Layer 4 of a small transformer language model trained on English Wikipedia (9 layers, counted from 0, width 128).
Take only the direct path to the model's output, skipping the later layers: a vector added to the residual stream pushes a token's score in proportion to its dot product with that token's output vector.

Output vectors of the tokens that the questions are about. A number n stands for n times 0.012.
"om": 35 -39 0 13 -7 7 -13 -18 -9 -10 -1 -1 -20 -12 31 37 6 -11 16 -4 -33 -1 18 -22 -1 26 -21 29 -19 -15 0 35 -17 8 2 15 -39 -16 -69 -12 31 48 0 25 1 37 9 -26 -25 -34 8 -34 32 49 -3 29 2 3 8 -29 21 28 -9 -19 29 -25 -37 23 10 10 -8 -35 -1 -5 -10 3 0 -28 -24 -40 -38 -15 5 1 -18 31 5 2 8 25 67 7 28 15 12 10 12 -63 -23 15 18 7 -13 8 -3 -14 -1 0 3 0 -6 -38 0 35 -16 0 -29 40 11 2 -7 11 -3 42 -34 1 -2 -60
"ment": -20 24 -38 22 -92 5 -51 4 45 18 -16 5 -6 31 44 11 -7 -30 6 13 43 66 -3 -27 13 -27 1 -22 -2 -76 -45 16 10 22 -79 -13 -13 1 25 20 -26 -19 2 -8 43 37 -30 68 -30 34 -12 13 1 19 -6 -30 44 28 10 5 2 -2 -30 26 5 5 -30 1 -10 29 16 -23 32 5 3 -59 28 -5 -22 -35 23 -37 54 -11 -53 28 53 8 -24 -8 -37 -28 8 -34 -14 10 -45 -84 -33 -44 15 10 -2 26 -12 -19 49 -8 32 10 -11 -49 -14 -27 -46 6 10 39 -12 9 34 -26 -15 -22 -34 12 8 -41
"all": 6 9 -4 -34 48 -3 3 4 -10 14 6 2 -9 -3 43 9 -47 10 14 -2 -33 -8 -11 -21 13 -38 5 26 -2 13 -35 33 2 34 -3 1 -17 -25 -32 10 -22 -36 5 6 -8 49 7 6 -19 -11 16 1 45 -54 54 28 -25 49 -21 18 -45 17 -8 -2 2 14 -11 -28 -50 1 -4 -32 -1 4 -32 -18 -6 1 10 -31 6 26 -5 -1 -29 19 9 -5 -25 -10 3 -10 -49 -4 -9 -16 0 -29 14 -23 6 14 -20 35 12 25 -3 6 -20 -17 1 5 39 -14 38 -19 -10 8 -10 10 -18 32 -8 -12 0 10 14 22
"nd": 5 19 -35 23 -23 -8 -16 -29 20 -46 18 -9 9 -32 28 -49 -14 -22 -2 -33 18 24 49 -30 17 -3 -4 -21 -42 11 57 -14 35 -22 5 -3 5 13 11 25 -3 15 -7 -35 3 18 -11 -7 19 32 -1 -6 41 -8 17 -18 33 43 -7 45 -31 -1 -19 4 14 -15 4 -9 33 0 22 0 21 -16 60 2 -4 -2 -12 6 -24 -38 -24 -29 -4 -14 33 5 -4 -10 8 -36 17 -13 -9 23 -14 11 -29 -14 -7 15 -2 -4 46 -75 -6 -8 3 8 27 -17 40 7 10 -7 3 58 18 -28 -5 35 14 14 21 -26 24 -12
" \"": -17 22 -7 -33 11 8 -20 5 -8 -14 1 -11 -1 1 -9 -10 -28 7 40 5 39 36 26 -8 -1 21 0 -7 5 22 -8 9 -4 14 39 -5 10 27 21 -10 29 30 11 -5 -3 -19 -40 41 27 -4 -12 22 -19 -2 17 -16 31 14 11 -3 19 -21 6 -41 3 -19 -23 16 19 -8 -13 2 11 37 -47 15 54 2 20 -3 -7 -9 4 15 -12 24 -9 -26 10 16 -10 -5 -5 41 -16 -33 -20 -3 3 -28 -22 7 -28 42 21 -33 19 -17 -10 -25 -14 17 -18 -17 -22 19 -14 -23 10 -31 -10 -45 1 -8 -22 -12 3 10
"our": 28 -34 -31 -11 6 -32 7 16 5 3 6 -29 -10 5 34 20 -20 4 -31 -47 -24 -48 18 -51 7 12 34 59 -13 -10 33 -19 -1 33 -6 -15 -10 14 16 33 -26 0 -16 21 17 37 4 29 -11 7 32 -19 -1 -4 -11 -3 -47 5 26 -26 -11 -41 15 -14 29 17 -20 -13 -4 -15 9 33 -2 26 -26 -1 -10 -37 -22 -26 14 0 -42 18 -13 12 43 -7 -6 -1 64 7 -15 -6 -44 -68 -8 -23 -14 26 35 10 31 -21 4 -10 3 -2 -40 -36 38 -6 19 -76 4 15 -9 53 13 30 -20 -11 -27 19 -16 -1 20 46
"an": -1 -15 12 12 7 -12 -1 27 -30 1 23 1 20 2 10 40 -25 1 11 20 7 28 35 -10 14 28 7 -19 -3 -22 46 -9 14 41 -26 -20 -2 -9 11 24 -48 -24 15 18 -3 73 22 -8 -30 -33 -25 43 22 -21 -13 13 -1 18 -23 25 17 16 -6 -6 -1 14 -12 -21 -7 -29 -4 5 -20 10 -28 13 -28 55 -15 -9 5 31 13 -20 3 -29 9 -14 -24 12 14 -12 2 -12 -5 -37 6 -16 31 -4 3 8 -26 2 -35 3 -1 -7 -26 19 10 -9 15 24 -21 -10 -8 2 15 20 -29 1 34 -7 -9 5 -8 32
"c": -19 30 13 -11 -13 -12 -11 27 -9 -8 17 -28 -32 -17 -4 16 44 13 8 -14 -15 21 -14 -40 21 35 -45 10 -4 9 -26 8 -5 8 15 -2 -13 16 20 -32 -21 21 19 13 -4 6 -2 -14 22 -11 5 -16 0 12 4 -24 -11 26 -13 21 20 5 -25 -5 -25 -1 17 -21 15 -3 44 1 19 16 -19 15 -20 -34 -26 14 54 5 -26 -56 -28 16 5 -16 28 18 -31 -8 30 7 22 1 36 15 -10 44 26 -10 14 -36 -38 -1 1 13 -18 19 -27 -13 -23 11 -4 19 -19 23 21 -7 -16 14 -12 -20 26 4 -10 10
"u": 26 -35 -3 -5 -15 -12 7 25 -27 -19 8 -52 4 -12 -3 -20 -19 -30 -1 -13 -8 2 -5 3 -34 3 -7 9 -13 28 3 -7 -17 17 -2 -20 13 -24 6 -18 -12 46 10 10 -23 30 19 -1 -15 -25 -18 -18 9 13 -27 33 -4 -19 -6 1 -37 26 16 -28 4 -13 8 48 -28 21 -1 -2 21 29 -35 -37 -5 36 18 29 -6 6 0 -15 -43 -12 -20 -13 -52 -10 3 28 -14 18 6 -7 -19 -3 26 24 11 -25 -16 -11 11 -3 17 25 -30 21 -5 -4 -11 -16 -30 29 42 29 12 -2 16 13 1 -2 -12 -20 -11 -5
"ac": -25 -26 -27 -23 7 0 -11 -9 4 1 10 -44 -40 -10 -24 33 -10 -1 23 -6 8 11 14 -12 -28 33 26 -18 6 7 4 16 27 -12 -17 -15 25 14 2 34 -15 -3 9 -14 19 4 11 -19 -2 -30 -6 16 -6 -3 -11 36 -29 -28 -37 14 0 25 9 25 -25 -22 33 32 -16 -6 30 23 6 -32 1 -24 -12 -20 -6 -22 -18 23 -30 -22 -10 -37 0 -18 16 -8 -20 -9 -4 -19 16 -4 22 -61 2 5 20 8 -9 8 -19 16 -15 -33 -14 10 1 17 59 -31 15 14 9 48 57 32 -22 7 -28 -45 13 17 4 15
" Y": -5 -15 1 -12 -1 5 21 -14 -15 -21 -5 3 13 7 -16 -13 -13 15 -10 -10 -10 14 -10 -25 18 -13 27 -2 -16 -4 2 26 -1 5 -10 23 -13 2 0 5 -2 -11 29 -16 -9 -10 -30 14 21 -5 22 9 -10 -22 10 9 18 -3 38 17 -7 -12 -5 -10 29 21 -5 5 34 -21 -16 5 -16 18 -16 8 -11 12 10 -1 16 6 26 11 -2 10 -13 -20 -34 -12 -3 -11 25 -7 7 20 -14 2 1 -9 11 15 37 1 -5 12 -3 -34 8 -17 -5 16 -32 -2 -5 -40 0 -10 4 -15 20 -29 -4 -3 7 20 -1 1

Each question shows what one neuron of this layer's MLP adds at an activation of 1. A number n stands for n times 0.0075.

n6: -1 -6 1 -7 -6 -7 2 -8 3 -7 -2 4 2 2 10 0 3 -1 13 -4 10 -3 7 -5 -4 0 4 -4 10 -2 -3 13 -8 -1 -3 4 10 12 -1 6 -11 -9 -3 2 -1 1 22 5 8 3 4 1 -7 2 -5 -12 5 1 -9 -2 8 1 -1 -2 -2 16 3 -1 3 2 -5 1 -2 1 -8 -5 -4 5 -6 2 2 -10 1 8 10 -25 -2 0 13 4 4 -2 6 -6 6 5 -2 9 2 -1 0 3 2 1 -2 8 -1 -4 12 7 -1 1 7 2 10 3 5 7 2 -1 0 2 1 2 10 4 14 2
Which of these tokens does it push up most? "ac"

n277: -20 -25 -16 -26 1 -15 5 26 11 43 -15 -13 16 -6 -14 -19 13 -40 -5 -13 13 -3 -20 2 23 -1 -33 -2 0 -3 20 9 -24 -13 14 -25 4 -22 -8 -7 5 -16 2 18 -10 2 44 -4 -31 -23 12 -11 -33 -3 -20 31 21 -1 18 -44 -20 2 -17 -19 15 15 10 -6 -2 -8 11 -1 -10 -1 -3 -16 18 19 -2 17 -1 15 -21 13 6 -22 2 -12 8 -9 -10 10 -10 2 44 6 28 2 20 6 -40 9 8 -4 22 2 7 -29 4 29 -8 -4 16 -15 -26 27 -4 10 -20 -25 9 -4 -11 -6 2 15 -14 61
Which of these tokens does it push up most? "u"

n32: -23 19 -11 12 -19 20 28 -10 -16 4 -20 -7 20 -24 -22 -18 13 -26 -6 -22 -14 6 23 -7 6 2 3 -2 -13 -7 -15 -21 4 0 -8 -6 -1 14 -49 -5 3 27 8 7 2 23 -11 -12 10 6 -4 21 9 -32 30 -24 2 -12 6 -19 -12 -27 2 -26 14 15 17 -2 12 -2 -6 6 -15 -13 -4 20 -5 36 21 -5 -24 -5 -10 33 12 -27 7 17 -7 2 -28 -24 13 -6 26 37 3 6 25 -5 -24 -22 2 23 33 27 0 -39 -12 -19 -20 17 -7 18 10 16 -11 -17 -1 -8 -8 -8 -7 4 12 28 -16 30
Which of these tokens does it push up most? " Y"

n278: 9 1 1 -4 -9 -5 1 3 -2 -3 -1 -3 1 -7 8 1 3 3 1 -1 -15 5 -1 1 -2 1 -2 4 -3 3 -11 -7 -4 3 1 -1 1 4 -4 1 -3 -4 -1 9 -3 1 -2 -5 -3 -4 4 0 5 -1 -5 4 -7 4 2 -10 -6 -3 -5 -5 -1 -3 -2 0 1 -8 -8 4 -6 4 7 -3 1 11 -3 2 1 -1 -2 1 -1 -4 -5 1 -1 7 5 -6 7 9 1 1 2 2 -2 2 -5 -9 -3 -5 -3 10 5 5 -2 1 3 -1 4 1 -1 4 5 3 3 -1 -1 -4 3 6 0 -2 -2 4
Which of these tokens does it push up most? "u"

n279: 3 8 -7 13 -3 -1 -3 -10 -1 -5 -6 -3 -7 9 0 16 5 -11 4 3 -2 -1 9 7 0 6 -4 7 -3 -10 6 2 4 -7 4 9 -8 8 3 5 2 -1 10 1 8 6 -1 8 8 4 0 -5 -2 12 3 -2 -1 -1 6 6 8 -1 5 -6 -12 -12 -2 -4 2 3 5 10 0 0 6 6 -5 3 1 -3 -7 -4 -9 -1 12 3 1 -9 9 -2 -5 3 -1 4 6 1 -5 -4 -3 -4 3 5 -7 -1 -6 -5 -2 3 10 3 4 -4 -9 1 -2 0 2 -1 4 2 -7 -11 3 -5 -13 -1 -7 -4
Which of these tokens does it push down most? "all"

n342: 1 -8 5 -1 -3 0 -9 6 5 8 1 -5 5 -5 2 -1 5 0 -2 0 0 6 5 -1 -4 5 7 2 -1 -3 -6 -2 -5 2 1 -8 -9 1 1 6 4 -1 -4 7 5 0 6 -4 -9 -4 2 -3 2 2 -6 4 -1 4 -5 -4 3 1 3 -8 4 0 -4 -7 -11 4 0 1 -5 -2 0 -1 -6 8 3 6 -5 5 0 -1 5 -2 1 2 6 4 3 -2 -1 4 0 0 -1 6 1 -5 0 -10 -1 -2 7 1 4 -1 4 4 3 5 4 5 4 3 5 1 -6 -7 0 -6 1 2 -7 2 -7 7
Which three tokens does it push up most, strongest first? "an", "u", "om"

n83: 6 5 -3 2 16 2 -3 4 9 5 2 1 -12 7 -5 -9 -8 3 -4 1 -5 3 -3 -11 1 -4 4 0 -1 1 16 -5 -12 10 0 2 -12 2 -1 -9 -3 -4 -2 -7 1 -1 8 -6 -10 -2 -9 3 3 -1 8 -7 3 -2 4 -2 5 -3 -6 4 -3 -6 -6 -3 3 8 8 -8 8 3 -3 16 3 1 0 7 -1 1 -5 0 -1 -5 5 3 -2 5 3 -2 -9 -2 6 9 11 -1 3 1 7 2 9 -2 1 6 3 10 -6 8 -1 -12 -3 -2 0 1 -9 -1 4 -2 -9 1 1 0 -3 -11 8 2
Which of these tokens does it push up most? "c"

n359: -41 -14 17 24 -12 -1 31 12 6 16 6 1 19 41 6 34 31 16 8 8 -4 23 -26 -5 -34 16 -2 -35 9 18 2 -28 -26 -14 21 6 -4 18 0 13 -20 4 7 11 6 -1 -3 -2 20 4 18 1 24 40 28 8 6 -28 22 -6 -1 2 -22 -19 -1 -5 8 -23 -1 -9 31 -20 4 16 0 1 -7 2 -8 12 -4 -7 20 13 18 9 -10 -2 8 -10 -23 -25 -12 9 -4 -3 11 36 18 21 15 2 -14 -25 6 -16 11 18 6 9 2 -27 7 24 1 -17 9 8 -7 -6 -9 17 -7 -6 1 -19 -26 -54
Which of these tokens does it push up most? "c"

n143: 3 -6 5 -4 -8 -8 -2 -2 2 1 -3 2 -6 9 2 -4 -3 -1 2 -7 8 0 5 2 -9 4 -4 4 2 2 0 8 3 -4 3 1 0 -1 3 1 1 3 3 10 10 5 21 6 7 8 2 1 -1 3 2 -4 -11 0 2 -9 0 4 6 0 4 -3 5 0 12 -2 1 -1 -2 -2 -12 -6 5 -5 -3 4 -3 0 1 3 11 -14 -5 -7 -1 3 -5 0 -5 -3 3 0 0 5 -4 0 3 14 3 -3 0 4 1 -2 -2 -2 1 7 -7 0 3 0 4 9 4 -5 4 3 2 0 -3 5 11 6
Which of these tokens does it push up most? "our"

n50: 11 -8 -9 17 4 -3 -5 34 8 20 11 0 9 -3 10 1 -13 -20 4 -13 -12 8 -2 10 -18 -19 -20 10 7 0 -4 -15 -4 4 7 -40 12 -9 -14 -3 17 -7 25 10 7 40 59 -2 19 -6 4 5 -14 20 6 19 -10 -8 8 27 -10 6 -22 -18 -3 17 10 21 5 13 -4 -6 0 -4 11 11 8 0 -12 2 17 -13 -34 23 11 -5 -24 4 3 66 22 66 5 0 31 -25 9 -41 -28 -2 -3 -13 -13 10 -13 -6 26 -18 -5 11 2 -1 5 14 2 -2 6 0 -17 9 47 -2 11 -19 17 19 -4 -23
Which of these tokens does it push up most? "om"

n149: 25 8 1 37 8 9 -19 8 2 12 -2 21 -2 -2 -7 1 21 9 12 -19 10 14 -13 -14 -3 -27 0 4 8 41 17 11 6 2 8 -9 -1 24 1 -8 -24 -23 -19 9 0 6 26 -16 -16 -6 7 -9 17 -7 -19 -10 -15 25 16 -12 -2 -7 6 28 -18 -6 1 3 22 3 16 -11 11 6 -15 -10 -16 55 -31 14 14 -4 -16 -14 35 -58 -5 0 12 -2 -13 2 -7 -39 4 -15 33 1 0 -8 8 5 -27 -5 23 -10 -22 7 -4 3 34 -2 -6 -30 -2 9 12 25 4 1 -4 -22 -16 15 -7 2 4 -29
Which of these tokens does it push down most? " \""

n288: 6 -1 2 -4 0 0 3 -4 2 -1 -1 4 -3 2 1 -4 -5 8 2 0 -4 -4 1 2 -5 -5 0 0 9 6 -1 -1 -6 5 1 0 7 -3 6 6 1 1 -4 -1 -2 -3 8 1 4 4 5 1 -5 -10 -3 3 1 -1 7 2 -4 -4 2 3 -3 1 3 4 6 2 1 1 4 3 -3 -2 2 9 1 2 3 -2 3 3 4 0 3 0 -4 -1 1 1 1 -1 -2 2 1 5 5 1 2 -3 1 -1 -2 7 -1 -2 2 2 -4 3 -6 -4 -4 -6 2 1 2 5 5 -2 -1 3 7 2 5 1
Which two tokens does it push up most, strongest first? " Y", "u"

n164: -2 1 -6 1 -1 2 -2 -2 -8 1 2 2 3 -3 2 -4 -5 2 -1 -6 -2 -1 -8 1 -3 -5 0 5 -2 3 -3 4 3 -3 -2 -4 4 -2 -7 -2 1 3 6 3 -1 -1 5 -5 -6 -1 -3 4 2 -5 1 3 -2 0 -5 0 -6 1 -1 5 -1 3 -5 -1 -7 1 1 -2 -3 -6 1 3 -1 -5 -2 7 2 1 7 -3 0 -3 0 -1 -5 3 -5 3 -1 1 4 0 9 -2 -7 7 -2 2 -1 0 -2 7 7 -5 1 -6 6 2 3 2 1 0 -4 -1 2 1 0 0 2 4 0 -2 -1 0
Which two tokens does it push up most, strongest first? "all", "ac"

n236: 36 13 -9 7 -14 -15 -17 24 2 -23 3 -10 -21 16 6 -13 33 -10 12 12 -6 -8 25 30 -2 43 -20 -3 -9 44 -23 -29 -24 -23 4 0 -12 -28 19 -6 -11 -10 -32 20 -8 -7 -34 -9 -3 -4 27 17 2 4 25 10 -7 8 -11 -29 6 16 5 -11 25 -31 27 -13 -4 19 1 25 3 -15 -24 7 -4 18 -2 22 16 17 20 -13 1 54 13 10 18 8 -19 15 14 -7 20 8 25 15 6 34 2 -35 5 -26 5 -1 21 -7 -22 -27 -9 7 -24 -5 -36 19 46 3 8 7 3 -1 20 13 -20 14 12 -26
Which of these tokens does it push up most? "c"

n9: 22 18 -1 -14 -19 -18 -2 -2 -23 4 1 -20 23 -13 11 27 6 3 20 39 -17 29 4 -17 14 21 -14 32 2 24 -28 30 14 21 -7 -27 8 1 2 -10 0 7 3 -4 -1 -21 19 -29 -15 -4 5 -5 12 -17 -11 10 -9 -12 19 4 8 4 -8 6 -2 32 10 30 17 7 5 -1 -3 -18 16 -2 -4 -2 -11 2 39 10 -4 -17 -5 8 -10 -10 20 15 18 17 18 -6 -11 2 6 13 -16 -1 -17 1 0 -22 0 17 4 -31 -11 3 27 -1 -14 -9 19 -13 22 6 10 21 -20 36 -11 -22 16 -29 -17 3
Which two tokens does it push up most, strongest first? "c", "ac"

n74: -3 8 -10 15 -12 -15 9 14 22 13 5 -4 -17 -3 -56 -13 11 23 -19 6 -12 -21 33 -17 15 -13 -10 42 7 16 -5 1 -1 -25 28 25 11 -2 -27 -13 6 -14 -6 -15 -45 -38 12 -1 28 2 -27 -2 49 4 30 10 33 -6 5 -28 -18 -2 -6 10 -2 -10 -6 1 16 -7 7 -19 -24 -19 12 1 9 6 0 35 9 13 -22 -2 28 -30 -7 12 4 0 -34 -14 17 4 10 44 10 -2 19 23 22 10 33 -4 35 -20 9 32 -25 22 9 -23 18 -4 27 -25 3 -15 -15 -5 25 16 1 18 -5 29 -3 -15
Which of these tokens does it push up most? "nd"

n225: 10 5 -2 -8 11 -10 3 29 9 -8 21 0 29 4 -8 -15 0 -14 -6 -24 -4 -25 0 -12 -10 7 2 -6 -19 24 0 -10 17 3 -27 2 11 -12 17 -12 -4 14 -27 11 25 -11 64 -11 15 -10 -9 -12 -18 -1 -9 12 -5 13 17 37 5 -10 -2 -9 7 2 18 31 23 3 2 18 0 0 0 -10 3 -5 -20 -6 21 -1 -1 -26 -14 4 30 21 22 13 -12 28 5 0 -31 -20 -10 18 -40 4 8 0 3 2 13 9 -16 -6 2 -1 1 30 4 -39 4 30 -2 2 -6 -5 3 10 14 -6 11 -14 7 13
Which of these tokens does it push up most? "our"

n161: 5 13 -29 -19 2 -8 -7 9 17 -27 -5 10 11 2 9 14 -30 11 19 24 -15 -4 8 -7 51 -15 -9 -17 -37 14 -21 -56 -23 46 28 -2 -11 7 16 28 -16 -27 19 -19 -29 -9 11 -30 4 -6 -8 -1 27 -33 14 19 -7 -48 -7 6 -35 -7 -19 -19 -15 11 -31 10 2 7 12 18 -12 -23 23 -15 25 14 -39 35 -4 -18 17 9 4 33 -27 -21 30 -6 -12 -5 4 -11 -9 34 -2 14 -1 1 -9 12 31 -11 2 20 -20 2 18 7 -16 -8 0 15 37 13 31 -10 3 19 -22 -13 -12 49 -12 10 28 12
Which of these tokens does it push up most? "all"